Layer 7 of a small transformer language model trained on English Wikipedia (13 layers, counted from 0, width 128).
In attention head 1, each number of a token's query is one row of weights dot the token's vector x. The head spreads its attention over the tokens so far by the softmax of query dot key.

Query weights of the head. A number n stands for (n - 500) times 0.001.
q0: 472 658 452 684 248 513 565 775 318 562 794 508 751 386 333 495 730 220 533 676 423 590 463 395 555 730 674 443 415 357 409 529 623 583 509 757 336 432 441 275 576 541 551 529 421 397 694 448 529 663 718 679 665 112 421 265 541 271 334 518 391 401 343 478 414 512 197 609 294 538 616 535 737 435 557 652 706 530 535 423 410 431 529 605 377 362 555 628 622 369 543 362 582 737 416 480 508 459 436 410 677 387 364 546 575 398 304 684 667 467 486 568 543 391 868 284 509 473 504 666 596 467 314 492 359 342 727 349
q1: 504 638 640 295 537 700 436 523 541 341 407 244 808 474 577 335 622 390 496 896 468 569 800 482 518 416 549 369 430 440 395 482 448 560 219 409 474 379 513 399 732 394 350 645 601 400 404 88 579 411 544 447 548 283 440 409 644 294 575 695 612 359 289 429 683 412 427 672 163 274 430 766 654 734 354 567 588 492 591 716 700 445 665 474 403 720 662 559 596 474 463 571 842 510 490 239 416 513 773 666 513 419 260 746 614 483 374 539 764 530 421 487 471 640 563 354 444 329 134 564 482 591 394 398 437 560 268 561
q2: 700 504 556 496 536 316 539 440 438 253 560 534 409 648 492 410 539 489 657 438 621 616 361 515 465 534 507 496 504 524 523 704 470 196 305 768 533 469 569 468 443 780 433 455 690 484 425 396 398 415 342 774 372 474 514 426 162 540 424 304 504 535 570 593 650 439 316 422 218 255 561 425 695 504 552 642 471 555 358 433 616 310 531 374 442 705 609 414 512 481 626 561 662 676 531 485 221 317 371 267 583 529 533 565 676 444 683 238 527 632 576 687 583 483 689 721 472 600 585 416 676 375 587 557 324 493 443 433
q3: 508 405 345 457 458 545 395 470 425 366 534 416 449 274 567 523 738 192 516 508 642 544 404 341 246 684 292 448 443 470 536 811 416 615 690 263 398 372 410 650 692 395 609 342 484 362 445 530 536 698 544 496 589 620 312 337 472 380 666 701 517 601 558 340 550 600 584 283 469 662 633 592 394 468 690 401 630 467 519 500 620 652 512 567 523 433 599 458 487 504 647 312 739 211 226 236 590 360 345 432 351 465 681 722 430 655 731 708 349 295 468 386 777 775 424 614 679 580 479 468 553 431 709 520 504 730 528 325
q4: 361 401 296 588 665 331 342 914 590 623 302 244 495 471 632 595 935 391 388 467 363 374 427 817 667 564 509 176 440 78 598 559 403 593 659 292 927 480 550 416 722 431 221 260 741 673 388 634 666 714 690 653 515 655 710 353 505 610 846 702 469 505 530 621 459 252 485 212 177 742 382 412 538 563 256 420 375 611 329 514 262 531 326 337 410 393 505 495 398 442 505 674 484 633 378 694 545 427 317 466 563 383 495 425 492 558 349 485 632 356 390 662 607 640 467 515 490 356 590 713 376 351 360 877 747 476 314 785
q5: 665 505 414 376 850 366 399 619 488 286 696 500 332 516 513 418 392 461 452 395 442 881 317 594 376 305 515 577 406 559 375 548 345 611 523 500 336 628 574 746 292 395 463 532 573 788 676 559 428 924 288 541 452 575 540 330 496 650 431 598 517 675 311 608 559 646 305 476 426 607 407 679 222 409 736 308 460 565 489 657 584 613 512 630 457 479 504 562 540 364 483 443 619 552 380 377 565 456 546 428 484 627 443 480 691 500 403 675 492 468 81 484 266 487 585 593 509 542 296 428 622 637 615 203 500 429 596 338
q6: 533 393 349 664 181 369 352 575 470 412 394 578 334 557 517 780 534 480 582 520 733 595 71 681 744 589 668 540 676 907 379 467 533 637 575 246 423 432 508 333 603 450 530 600 425 487 244 421 537 482 600 429 604 331 432 440 545 602 440 566 720 340 487 335 496 197 491 439 523 466 471 685 399 492 508 576 768 440 370 272 517 295 788 394 400 635 457 388 518 438 296 394 601 581 480 215 635 624 763 727 757 713 277 547 421 398 518 418 681 322 631 544 492 473 472 362 526 587 521 672 593 679 473 416 575 361 575 664
q7: 456 472 426 513 832 388 466 483 580 264 570 431 418 560 700 467 458 544 512 452 402 622 524 467 813 454 469 421 612 452 652 323 634 287 417 652 623 559 822 418 460 224 504 562 434 462 517 613 767 614 586 401 590 610 616 585 329 500 524 309 296 359 391 328 260 386 653 399 376 449 607 566 388 463 601 626 792 496 566 614 504 728 575 564 370 195 352 517 505 488 504 571 563 736 358 610 384 77 560 459 348 491 684 467 383 758 631 467 376 644 385 496 218 649 505 512 596 422 554 482 587 482 71 641 742 710 381 443
q8: 554 629 364 712 562 509 567 590 356 509 423 496 478 683 438 582 658 525 513 512 460 760 605 405 596 410 623 613 500 674 704 309 521 536 448 662 632 644 478 703 491 347 694 432 560 566 487 607 530 586 568 479 458 521 519 359 44 310 305 104 482 425 831 459 575 488 500 608 403 260 283 327 628 420 471 413 458 496 500 823 643 322 595 321 165 234 304 588 355 605 527 595 351 546 429 311 594 483 751 504 364 329 426 353 529 613 430 614 350 371 572 537 427 607 646 410 635 726 379 771 431 363 640 530 343 258 848 533
q9: 194 342 434 458 486 322 629 495 514 332 607 509 445 509 468 525 550 445 308 641 482 361 613 304 550 531 558 552 483 477 645 500 474 430 377 572 282 518 388 454 481 381 774 571 685 555 615 430 583 458 518 212 482 383 874 423 443 636 643 337 505 564 198 387 693 441 391 560 648 192 474 438 890 339 517 509 354 671 795 533 220 426 428 414 623 500 775 809 500 303 518 714 630 319 657 548 673 234 619 417 649 505 669 464 492 833 15 308 381 396 609 654 525 640 471 403 775 416 737 372 643 508 485 415 538 500 447 478
q10: 547 558 330 636 529 456 587 356 492 516 547 567 500 590 500 555 360 384 706 523 475 567 330 350 442 581 455 841 350 445 764 652 306 601 258 635 314 725 768 420 491 300 541 536 536 612 774 450 353 402 548 597 452 512 292 603 341 653 572 310 272 438 594 303 758 454 624 566 418 410 460 549 566 464 340 569 615 648 496 463 544 479 524 437 761 421 672 669 561 532 325 662 496 301 719 540 609 883 562 421 289 565 273 374 428 268 570 512 409 414 298 380 652 373 354 299 365 530 252 282 516 564 531 419 557 649 644 559
q11: 753 360 609 372 533 869 273 566 555 661 292 452 686 382 126 541 619 337 579 634 800 280 385 680 756 572 542 434 333 547 638 500 227 613 311 539 543 377 667 568 783 393 403 344 232 435 579 608 402 557 438 455 345 579 459 353 438 533 436 476 415 422 377 615 222 708 390 404 447 633 180 370 543 570 474 468 707 476 441 615 606 570 681 591 462 328 628 505 671 372 403 771 544 244 442 619 370 531 574 641 575 573 257 409 400 517 524 782 463 545 934 431 614 246 426 442 651 196 608 485 518 488 260 815 538 718 549 452
q12: 285 689 788 371 586 695 426 442 411 524 500 709 315 485 484 621 480 344 345 595 577 337 543 587 649 456 482 266 504 686 484 272 228 342 619 692 724 781 440 223 356 732 752 229 626 659 569 632 520 199 520 603 520 450 568 257 481 462 376 583 375 581 420 492 631 436 508 550 326 367 630 544 702 531 450 532 400 457 537 522 434 324 289 316 481 373 576 613 685 562 475 468 870 632 355 465 607 395 394 484 660 376 646 492 486 581 617 597 614 429 650 561 220 569 387 397 421 437 604 539 409 521 522 421 522 592 594 442
q13: 321 379 315 443 470 529 388 518 640 729 403 475 543 378 517 557 479 288 537 440 234 602 594 609 457 349 612 615 628 726 616 633 307 588 690 780 440 538 530 409 308 342 594 633 467 255 491 256 438 628 265 513 355 349 504 461 512 641 330 390 776 586 305 567 552 512 586 719 554 653 421 359 214 598 403 593 720 612 539 515 549 478 365 565 460 651 262 342 604 459 582 261 659 406 796 660 609 520 393 590 380 351 654 744 489 496 596 357 826 598 421 150 512 368 661 583 461 630 580 421 571 470 309 324 760 423 363 259
q14: 572 372 504 328 531 727 569 488 349 507 426 485 473 359 534 215 553 514 493 625 531 322 551 463 314 515 579 433 462 407 353 496 464 558 323 788 628 315 590 489 520 518 542 448 504 638 301 705 294 547 658 496 537 427 453 489 613 535 756 403 519 676 496 504 876 532 549 489 635 417 445 333 421 555 280 530 586 360 510 599 730 515 478 287 592 439 315 390 601 453 347 399 427 436 294 464 415 540 569 694 383 572 597 624 379 652 512 697 717 322 743 379 381 532 435 526 465 521 594 590 854 384 460 351 416 735 596 388
q15: 620 558 690 567 562 432 550 692 496 302 681 361 488 405 627 259 481 446 353 514 712 548 378 545 378 617 587 266 444 656 541 641 761 406 800 362 496 268 447 496 564 619 585 504 556 481 639 269 218 488 426 567 500 647 483 596 670 456 589 386 178 539 599 560 616 429 454 573 500 531 400 651 514 731 555 326 327 540 504 355 544 558 428 409 371 314 508 554 447 268 461 541 325 641 297 360 571 467 234 710 400 646 467 583 420 547 615 596 758 655 583 478 504 455 488 216 480 334 523 417 410 483 721 523 373 595 578 423
q16: 269 377 492 625 467 619 705 446 371 417 650 593 221 308 402 411 581 443 461 169 467 612 551 619 589 345 500 387 426 236 402 414 380 496 386 462 473 420 504 582 272 351 472 414 225 749 574 603 559 400 441 559 367 737 496 322 761 437 421 737 508 362 444 567 717 466 601 362 453 520 484 367 477 477 619 228 487 475 659 598 555 594 520 619 575 471 661 621 345 414 435 508 543 632 477 360 805 597 500 473 543 517 500 256 642 504 707 609 386 876 628 351 395 332 666 472 591 489 723 702 432 479 569 825 478 615 441 600
q17: 508 393 574 160 323 605 505 596 669 744 523 393 432 598 406 269 701 588 624 739 392 210 414 426 277 636 395 569 455 236 565 292 333 335 422 528 383 376 452 665 579 327 428 392 530 334 459 760 371 505 250 348 629 440 409 500 496 491 607 198 527 392 584 565 748 488 455 614 706 287 305 545 496 628 618 584 471 633 516 648 444 152 623 492 479 279 518 496 443 358 793 588 642 533 598 611 373 487 661 714 914 561 519 645 608 254 300 295 522 607 573 542 702 353 567 574 619 660 504 505 487 453 172 736 681 441 712 560
q18: 314 484 480 382 417 580 481 451 495 188 451 354 175 586 514 511 749 585 307 886 615 614 459 678 147 383 465 377 296 301 921 625 477 402 365 631 549 709 585 292 545 454 634 338 430 625 563 363 588 791 546 430 532 399 437 644 606 939 557 382 436 356 419 550 375 394 390 418 435 333 676 513 572 646 491 99 546 529 448 509 624 244 594 523 536 631 453 524 835 307 587 467 409 575 775 715 762 477 495 495 749 742 176 453 288 359 408 404 375 265 531 284 575 515 608 593 637 579 288 211 725 687 683 640 605 573 463 555
q19: 554 371 530 588 276 464 512 906 468 552 622 113 637 492 389 617 512 385 531 446 562 391 531 352 439 576 456 420 310 712 365 425 418 492 349 517 419 395 351 413 585 552 488 548 623 545 426 625 626 356 662 468 508 430 453 631 571 728 534 458 538 574 549 776 574 727 349 589 269 394 401 448 496 488 333 605 333 461 396 518 378 521 287 535 473 483 289 549 413 366 537 878 700 517 481 261 652 480 738 429 756 819 725 331 561 453 448 657 533 500 256 504 425 635 381 317 529 275 798 593 612 472 452 536 383 314 615 551
q20: 485 580 317 528 249 413 449 571 201 730 389 703 406 507 663 560 550 406 530 522 647 467 537 326 450 519 398 795 549 559 579 444 678 199 680 577 409 439 401 636 395 579 531 713 372 376 605 673 664 344 552 526 713 622 462 485 589 456 518 464 726 488 546 548 531 421 434 628 269 442 631 461 562 567 408 450 591 321 366 451 340 355 382 474 673 555 450 573 393 467 594 527 578 451 892 400 236 485 516 567 522 553 369 576 532 537 286 263 570 521 559 703 307 562 425 621 219 464 473 375 212 386 553 659 536 709 463 570
q21: 552 550 188 535 462 405 606 530 726 496 604 372 572 392 673 546 693 492 516 382 428 528 585 364 441 570 584 569 408 607 549 280 500 147 336 602 587 333 633 442 276 463 559 581 435 415 445 371 727 444 472 451 598 319 574 630 488 418 298 534 444 825 283 268 322 504 689 337 566 584 801 308 674 601 353 666 599 566 435 345 524 377 711 532 660 678 421 496 290 431 394 467 714 469 708 431 648 496 403 500 719 775 562 732 244 340 455 528 348 459 491 492 434 683 138 471 504 469 554 559 327 708 715 500 307 504 691 536
q22: 373 650 549 558 500 454 752 641 727 299 650 562 731 381 465 671 354 335 599 658 539 582 500 424 401 508 492 513 786 561 646 417 384 690 673 763 391 427 538 456 325 216 625 174 416 400 309 403 313 562 537 643 687 306 428 302 442 353 675 544 619 807 440 545 326 313 578 529 726 380 341 520 699 430 349 551 514 553 555 639 479 583 661 480 568 635 556 238 816 363 500 580 459 789 654 517 399 611 401 380 384 409 651 640 493 291 211 467 729 307 411 634 337 253 597 429 571 342 555 356 411 433 697 551 480 295 467 401
q23: 335 504 458 604 278 567 529 455 428 492 587 554 627 669 512 696 456 625 527 439 399 245 465 453 560 449 387 538 452 537 273 574 546 504 807 411 390 532 389 582 344 523 642 668 578 403 541 607 465 517 597 441 149 450 650 500 349 433 175 256 306 646 556 651 569 567 597 351 563 484 508 426 329 469 634 281 712 175 570 348 562 386 365 550 553 622 636 298 521 543 467 441 839 492 793 659 508 558 796 651 574 181 881 520 524 569 427 388 451 456 482 496 463 195 474 555 421 537 516 535 551 591 586 330 496 642 465 538
q24: 402 532 414 682 76 620 381 560 349 596 566 505 341 640 490 435 510 688 453 528 569 462 185 755 392 625 109 758 705 310 638 638 406 751 819 226 505 398 669 541 208 424 446 443 414 456 401 520 509 389 528 299 576 655 591 525 590 505 355 767 505 594 427 582 658 595 176 300 649 583 723 460 745 430 704 495 447 341 375 500 542 847 906 751 596 550 714 79 740 703 564 312 276 526 443 208 505 303 278 425 311 397 677 568 516 701 542 702 406 398 282 463 423 542 247 576 450 437 481 648 255 423 453 591 662 439 571 435
q25: 523 882 458 504 521 620 574 257 581 305 677 539 558 492 685 369 590 454 453 458 599 621 657 484 451 412 648 462 567 333 417 615 402 622 553 582 350 593 714 269 372 385 225 357 484 381 772 638 634 534 429 568 279 500 413 520 618 504 307 315 743 442 476 687 50 534 602 593 457 529 270 448 404 492 349 552 425 507 661 438 677 421 593 287 561 260 411 414 348 284 368 492 439 307 613 763 400 488 627 339 476 409 621 560 466 578 605 559 467 580 647 438 462 774 782 687 357 398 645 416 428 571 696 300 477 473 571 480
q26: 496 623 459 724 385 423 553 321 461 526 419 387 584 413 285 832 535 463 420 467 623 625 420 615 470 893 326 640 536 496 508 602 345 513 647 449 541 409 306 383 659 458 583 563 445 421 254 731 546 509 774 764 597 659 739 587 563 603 431 411 630 509 405 350 421 536 273 455 806 826 407 468 409 546 455 410 598 336 389 712 525 208 457 694 492 690 422 251 347 479 579 97 621 564 148 567 568 262 631 546 479 624 357 242 638 629 416 479 574 576 410 373 359 681 340 360 201 364 491 524 436 599 491 701 600 546 593 558
q27: 598 874 631 195 202 597 676 212 555 330 390 564 829 421 516 557 346 496 530 552 659 580 663 465 555 667 705 557 651 601 481 485 542 463 680 425 385 626 371 617 508 492 695 508 565 544 640 528 527 292 515 330 546 356 370 429 355 394 522 719 326 448 716 710 508 551 226 384 272 429 561 554 298 617 609 469 483 406 327 400 755 376 566 661 507 384 453 389 542 363 588 313 462 691 400 534 411 534 528 413 508 513 487 516 593 609 644 553 428 405 410 444 427 504 649 438 350 311 586 423 574 476 563 225 496 455 339 749
q28: 458 742 531 856 565 340 275 525 569 476 388 443 365 622 401 598 500 671 125 407 778 566 595 151 569 679 352 755 545 414 495 419 363 581 795 224 407 657 583 784 608 255 535 524 606 749 355 571 634 464 448 350 591 420 531 485 391 373 441 525 576 440 348 562 510 262 411 519 712 608 519 627 635 344 416 305 803 487 441 407 647 660 198 294 776 730 387 441 589 500 655 306 516 630 198 519 616 590 381 586 424 380 647 680 475 364 268 500 143 365 436 798 231 947 16 688 581 409 729 639 350 315 521 660 591 566 395 476
q29: 384 694 630 939 664 231 557 603 717 666 504 517 527 272 596 404 361 745 266 525 692 546 366 594 391 342 393 599 643 469 424 534 483 464 230 780 443 565 521 609 454 508 369 297 445 732 452 264 449 500 651 440 475 588 596 605 462 487 762 317 661 609 491 346 513 294 90 380 226 600 268 468 307 404 265 539 668 645 369 504 446 518 324 364 516 306 729 700 620 420 487 620 509 367 400 500 670 291 614 525 323 436 357 779 544 475 365 567 474 400 500 742 452 662 561 398 571 352 311 580 538 633 667 632 508 521 546 504
q30: 658 584 233 369 528 504 434 694 588 428 564 374 429 438 783 692 550 504 511 638 787 729 403 614 643 250 419 596 391 508 444 567 478 615 290 692 460 174 530 589 779 421 729 601 432 465 488 382 507 384 597 417 590 459 281 562 470 484 546 353 492 593 469 552 434 468 473 445 484 581 729 698 383 500 588 656 496 436 454 469 359 641 348 390 284 430 435 295 414 522 367 386 451 520 331 545 337 478 578 578 590 414 553 569 400 507 817 630 364 741 500 522 700 636 504 334 595 397 500 191 436 628 360 318 482 504 710 478
q31: 552 366 679 439 280 313 457 721 374 558 469 528 534 524 304 617 250 337 716 448 300 601 366 554 352 350 442 706 377 573 660 607 598 470 403 388 615 386 421 484 394 607 538 697 615 491 346 401 516 640 643 521 545 553 365 564 382 321 496 400 504 726 420 487 718 398 504 568 482 483 529 434 444 338 436 454 377 582 581 706 423 543 429 210 374 650 551 305 158 410 710 571 613 491 520 557 463 667 641 655 729 728 747 567 404 496 229 313 249 458 707 265 727 694 459 54 430 586 487 353 654 585 500 625 609 705 484 694

Each question shows a short text with each token's key, already scaled and adjusted for position as the last token sees it. A number n stands for (n - 500) times 0.0032.

Then comes the last token's vector x. A number n stands for (n - 500) times 0.008.

0 " |": 711 586 608 303 549 514 426 537 612 558 378 632 697 364 643 572 665 715 644 450 520 406 562 211 472 463 331 403 259 549 373 414
1 "  ": 733 588 621 350 599 466 504 584 730 623 386 700 722 422 596 611 790 727 625 495 534 413 582 277 350 443 301 344 196 543 351 424
2 "|": 642 603 639 292 587 428 531 675 694 616 354 710 753 438 566 610 754 692 641 482 574 410 583 315 370 407 352 467 190 550 400 484
3 " Candidate": 707 615 650 348 647 415 551 544 645 575 413 659 685 451 574 624 732 680 599 512 561 422 616 308 341 399 178 426 149 542 323 396
4 " |": 623 617 631 284 623 443 616 619 677 554 379 648 762 403 575 596 734 670 567 494 529 357 564 336 336 409 315 430 138 533 383 385
5 " Votes": 705 610 639 344 666 460 581 586 616 665 389 687 772 429 589 635 679 682 542 467 562 444 596 382 339 471 255 377 185 619 399 393
6 " |": 611 668 606 315 668 501 628 639 631 640 311 653 802 395 579 584 640 605 573 480 567 386 543 394 353 450 360 426 169 553 452 388
x: 649 693 533 706 563 584 465 650 527 431 380 655 299 679 419 364 563 273 609 474 547 411 356 401 577 680 573 640 503 570 398 571 734 586 221 363 500 443 416 469 404 580 435 310 263 366 396 383 361 628 465 474 480 378 582 269 833 182 563 578 716 397 184 379 443 338 559 401 657 614 650 416 461 664 757 631 532 463 490 287 415 507 691 559 623 300 568 521 718 568 712 464 624 242 660 594 442 585 486 717 512 431 573 494 483 526 448 452 679 395 391 416 517 525 426 489 305 605 515 604 159 433 443 746 471 571 537 460
Which token does the last token look at most? 5 " Votes"

0 "iting": 733 574 628 323 547 507 409 541 607 556 376 638 687 365 648 578 677 718 658 461 518 391 584 215 493 478 333 402 284 575 371 390
1 " natural": 674 548 647 361 625 463 475 679 710 604 317 752 726 427 610 571 725 728 758 526 445 279 500 325 420 460 408 438 257 600 308 432
2 "ly": 623 528 656 262 541 418 440 776 606 638 426 734 782 474 579 539 681 743 694 509 546 398 592 334 325 536 348 417 257 614 319 284
3 " occur": 622 508 679 320 646 442 457 626 669 578 393 765 765 388 598 606 699 800 736 496 541 340 637 321 369 485 238 376 187 600 269 349
4 "ring": 632 528 610 302 674 405 383 631 618 640 444 723 697 396 581 716 731 795 749 520 530 319 650 290 461 479 356 425 222 663 295 393
5 " int": 677 529 605 392 742 478 495 626 588 514 314 832 655 376 612 635 728 703 800 531 535 321 464 224 352 399 476 469 221 584 332 407
6 "e": 678 507 736 425 592 497 503 636 620 611 340 747 731 394 595 632 810 727 726 485 481 304 568 241 404 412 384 443 200 561 307 390
x: 489 623 479 654 549 519 125 531 506 622 538 686 375 578 411 275 606 400 489 517 389 387 493 512 442 554 619 475 434 640 431 572 533 360 446 583 499 480 295 418 331 660 364 595 430 264 445 582 267 471 290 525 680 522 796 278 778 435 545 538 539 486 230 408 555 273 671 318 796 618 742 490 479 574 739 510 537 389 335 603 559 580 670 598 549 343 674 540 690 475 809 307 543 355 432 574 475 655 375 398 384 484 574 482 597 697 489 301 514 285 324 493 401 750 546 560 242 520 621 538 410 481 366 722 445 606 421 573
Which token does the last token look at most? 0 "iting"

0 "li": 738 589 629 324 562 512 403 528 610 542 370 650 698 363 650 587 678 722 666 460 509 388 570 196 479 467 321 402 259 542 378 390
1 "ora": 621 629 696 305 615 453 419 660 643 617 456 713 743 431 627 630 747 785 729 583 513 301 530 279 350 407 280 450 190 546 341 357
2 "n": 646 560 673 311 562 519 452 664 655 649 422 731 784 469 622 639 792 752 741 554 429 344 562 318 372 344 286 448 200 577 336 380
3 "za": 632 619 693 332 561 475 440 586 668 637 421 724 785 416 666 665 763 734 698 556 515 342 580 282 384 346 278 449 212 566 339 411
4 ",": 582 538 723 229 572 472 393 731 700 623 423 678 780 401 546 567 804 801 640 536 561 422 510 305 331 382 281 411 161 539 330 412
5 " bar": 591 520 694 290 760 552 418 638 636 603 366 692 710 331 539 634 721 758 683 532 504 376 481 302 337 425 268 402 154 456 328 418
6 "ito": 598 600 667 269 620 521 357 682 688 588 361 662 745 342 553 655 767 696 638 634 484 434 558 315 329 359 262 396 208 463 324 392
x: 640 484 486 611 580 607 299 542 648 492 555 598 196 700 459 243 597 477 544 418 345 312 431 563 610 735 657 343 383 522 476 706 697 228 381 467 634 490 447 449 177 592 492 618 408 481 352 575 299 497 257 475 658 477 722 344 486 446 528 613 501 526 78 446 426 446 619 402 704 452 701 449 431 669 684 656 484 608 280 556 508 422 612 359 562 466 577 571 783 735 728 415 418 397 636 465 396 665 428 559 523 479 625 363 586 626 543 488 610 453 346 498 270 545 435 494 257 589 518 467 248 390 383 607 531 602 452 726
Which two tokens does the last token look at most, in order? 4 ",", 5 " bar"

0 " instru": 741 580 644 327 551 495 413 534 599 536 360 662 691 361 648 583 688 722 677 463 515 384 578 204 472 475 336 400 267 562 377 371
1 "ctor": 616 583 740 358 652 411 459 675 623 616 368 715 694 435 665 644 777 754 706 584 525 317 589 329 369 394 331 447 258 590 401 389
2 " at": 591 625 542 306 657 379 511 616 751 546 462 793 647 406 589 597 782 748 657 450 520 347 555 251 472 400 361 368 248 558 314 449
3 " the": 674 561 576 292 494 500 538 716 732 480 448 803 628 385 567 641 830 662 668 387 542 297 566 320 519 452 409 461 182 489 324 352
4 " East": 674 567 633 299 661 514 440 676 716 496 423 732 748 377 526 649 751 607 697 415 455 325 573 287 480 465 289 407 185 496 332 403
5 "man": 634 545 655 258 663 464 436 621 699 506 368 724 721 346 542 641 767 607 648 442 477 300 632 320 450 479 254 416 156 506 363 343
6 " School": 636 550 737 262 610 471 449 635 725 515 391 760 723 383 583 611 724 624 636 432 445 346 557 325 469 426 206 434 232 554 306 357
x: 558 641 491 626 640 718 373 473 730 511 426 465 361 641 361 190 455 412 517 431 388 487 419 580 518 619 546 584 513 579 486 408 567 317 311 453 443 584 454 346 186 672 489 548 441 500 303 578 272 543 313 538 613 644 664 257 823 408 399 655 456 382 297 599 532 502 683 343 735 646 788 436 560 664 782 351 627 498 313 415 454 469 650 522 532 355 621 344 724 680 576 284 363 319 395 579 521 577 514 627 624 202 617 468 714 547 542 576 573 372 334 541 521 526 475 486 319 565 423 521 230 490 321 681 446 575 410 675
Which token does the last token look at most? 3 " the"

0 " Su": 751 600 634 340 574 507 395 528 620 554 385 653 685 342 644 584 674 717 674 450 512 386 567 188 469 465 331 390 257 548 375 401
1 "ya": 632 567 690 374 615 514 426 702 753 603 489 661 736 388 600 634 785 726 699 495 490 341 542 265 354 388 243 425 208 467 275 485
2 "ma": 629 623 704 325 599 531 415 667 756 617 441 679 778 421 669 602 778 683 740 525 493 348 550 311 357 397 248 409 220 495 323 437
3 " |": 549 561 613 273 597 526 481 669 677 605 453 694 715 413 605 557 749 740 634 421 528 401 535 250 356 357 303 394 155 536 352 437
4 "  ": 677 587 595 345 593 527 481 614 707 647 421 747 707 383 589 594 784 779 639 451 535 423 544 241 371 390 269 326 192 530 338 428
5 "|": 613 623 618 309 577 468 522 673 671 629 386 737 723 417 570 595 744 734 688 443 586 427 538 289 390 368 312 456 161 537 382 461
6 "  ": 773 617 583 369 585 469 523 569 710 608 379 712 705 361 561 624 795 749 623 476 557 428 564 281 393 409 275 373 215 499 364 424
x: 561 586 366 740 759 644 268 327 468 484 448 659 308 673 490 204 532 463 453 470 427 346 409 641 475 456 609 535 441 504 672 573 607 325 374 418 578 522 448 487 353 775 550 556 317 425 486 505 368 588 211 517 688 476 580 352 919 256 522 493 564 399 249 268 513 473 588 539 772 519 672 560 461 582 735 463 395 507 301 471 497 390 685 660 471 232 584 551 742 552 605 437 573 323 482 426 474 628 391 586 554 499 716 515 680 573 414 400 567 346 362 372 469 580 487 533 321 692 568 536 327 413 275 622 427 410 607 700
Which token does the last token look at most? 4 "  "

0 " native": 737 577 634 314 539 523 424 542 613 538 379 656 687 368 641 575 682 713 671 458 519 378 571 210 501 476 330 416 260 550 370 397
1 " che": 656 594 674 308 634 438 395 594 670 539 425 744 720 381 558 597 667 675 687 484 478 329 544 322 384 442 326 436 219 471 335 386
2 "mi": 606 599 721 353 597 384 465 605 615 529 408 868 737 430 676 576 731 693 751 630 448 463 555 271 392 498 327 455 198 458 450 447
3 "cal": 604 585 715 381 578 423 498 612 602 581 439 791 778 446 681 575 787 723 758 585 436 345 516 328 442 464 343 513 218 514 414 446
4 " l": 682 574 709 358 700 489 396 668 607 562 342 769 696 425 591 621 653 655 745 532 458 365 532 267 385 366 384 472 148 537 356 424
5 "igation": 629 545 732 347 655 474 458 539 630 613 346 794 705 363 685 659 749 734 683 581 468 364 528 337 395 436 310 454 156 582 341 403
6 ",": 551 512 716 213 531 480 388 727 690 603 391 655 752 395 547 541 777 762 600 544 550 432 501 341 367 425 294 393 152 546 298 451
x: 631 446 580 567 527 774 224 570 612 611 443 642 259 669 333 296 547 374 500 465 458 394 416 618 394 507 655 642 532 562 558 429 597 339 333 525 581 524 364 467 223 658 581 599 366 363 285 497 392 588 349 408 578 544 811 260 684 569 566 705 525 476 278 450 494 328 585 514 823 498 742 434 370 519 633 511 558 439 357 589 509 309 712 771 564 364 521 580 702 439 763 375 361 326 632 418 383 517 585 539 536 495 515 338 586 584 478 295 624 311 366 490 376 610 421 520 296 560 503 485 215 508 398 810 430 543 579 647
Which token does the last token look at most? 6 ","

0 "|": 728 606 613 312 534 514 436 515 608 551 375 633 686 372 638 579 661 725 669 451 517 412 554 206 473 447 333 413 254 546 382 417
1 "  ": 809 610 622 365 525 443 546 470 722 606 410 642 717 443 603 632 761 758 693 546 546 448 571 295 360 427 323 372 168 484 316 445
2 "|": 701 621 636 291 553 399 554 613 691 597 377 713 751 473 589 618 745 719 691 513 571 422 603 356 372 377 390 471 145 496 384 501
3 " J": 772 597 713 311 620 474 483 633 696 628 423 614 744 455 485 604 695 647 683 527 598 438 578 302 353 336 346 421 192 460 335 487
4 "C": 795 625 660 338 600 463 499 637 669 638 454 674 702 425 574 642 758 664 665 536 556 402 548 292 409 381 305 405 121 479 366 497
5 "P": 780 615 687 324 604 463 460 616 668 632 418 694 695 388 585 621 762 686 668 588 538 416 585 366 408 377 293 443 120 437 374 479
6 " |": 683 550 628 265 590 475 491 639 695 570 387 684 717 450 576 556 792 718 617 502 553 397 614 289 369 357 373 395 91 482 336 462
x: 623 485 495 701 604 650 244 580 540 533 480 583 278 714 500 314 561 413 541 541 311 396 336 504 360 628 751 565 527 549 544 538 650 374 429 476 489 606 316 468 385 726 534 519 356 404 356 491 228 672 326 456 667 480 543 182 843 324 426 625 515 537 251 374 587 364 634 429 748 496 637 454 399 656 687 380 482 526 350 437 449 421 668 813 543 272 474 589 755 481 661 332 600 345 632 375 429 688 421 477 539 472 626 410 627 536 428 412 630 391 385 363 407 557 512 483 424 586 534 604 194 398 497 825 443 437 566 585
Which token does the last token look at most? 1 "  "

0 "able": 737 574 628 324 540 517 421 549 618 542 368 659 694 377 653 580 685 701 678 450 518 373 581 217 503 471 343 413 268 560 375 387
1 "d": 647 587 681 311 593 483 480 671 689 674 369 765 816 473 624 643 752 674 713 478 472 284 624 337 390 413 331 446 194 610 356 377
2 " the": 701 534 655 262 492 518 520 680 745 487 419 773 708 470 638 566 779 637 722 456 510 338 602 382 487 380 460 473 193 565 283 322
3 " ro": 719 602 671 350 562 460 419 579 685 449 363 781 709 373 672 647 655 622 725 430 440 327 561 262 402 464 340 446 69 497 394 362
4 "ut": 654 568 736 367 602 499 375 616 679 440 399 823 739 437 632 742 692 661 639 519 425 272 519 273 426 486 407 494 151 478 431 359
5 "ine": 612 574 738 280 545 489 427 683 684 495 334 799 791 404 679 681 740 693 682 518 421 305 578 338 378 455 342 479 197 552 372 284
6 " total": 669 547 734 348 576 508 460 622 689 581 373 807 740 383 603 624 661 655 755 408 498 241 513 302 504 482 378 432 203 578 340 356
x: 531 508 481 615 631 623 245 490 492 332 472 621 355 607 497 316 526 400 599 369 471 433 316 545 445 595 554 595 510 721 477 472 538 390 375 465 474 525 445 479 230 700 360 504 399 564 346 527 325 537 144 628 630 465 786 371 787 301 501 649 602 484 282 468 516 366 537 230 742 593 726 527 440 708 692 443 717 453 477 428 488 452 666 594 639 315 625 371 701 542 818 236 411 324 478 609 512 466 525 478 547 313 746 481 625 810 550 401 692 297 480 330 429 538 405 564 385 517 606 464 399 447 347 713 393 483 504 614
Which token does the last token look at most? 2 " the"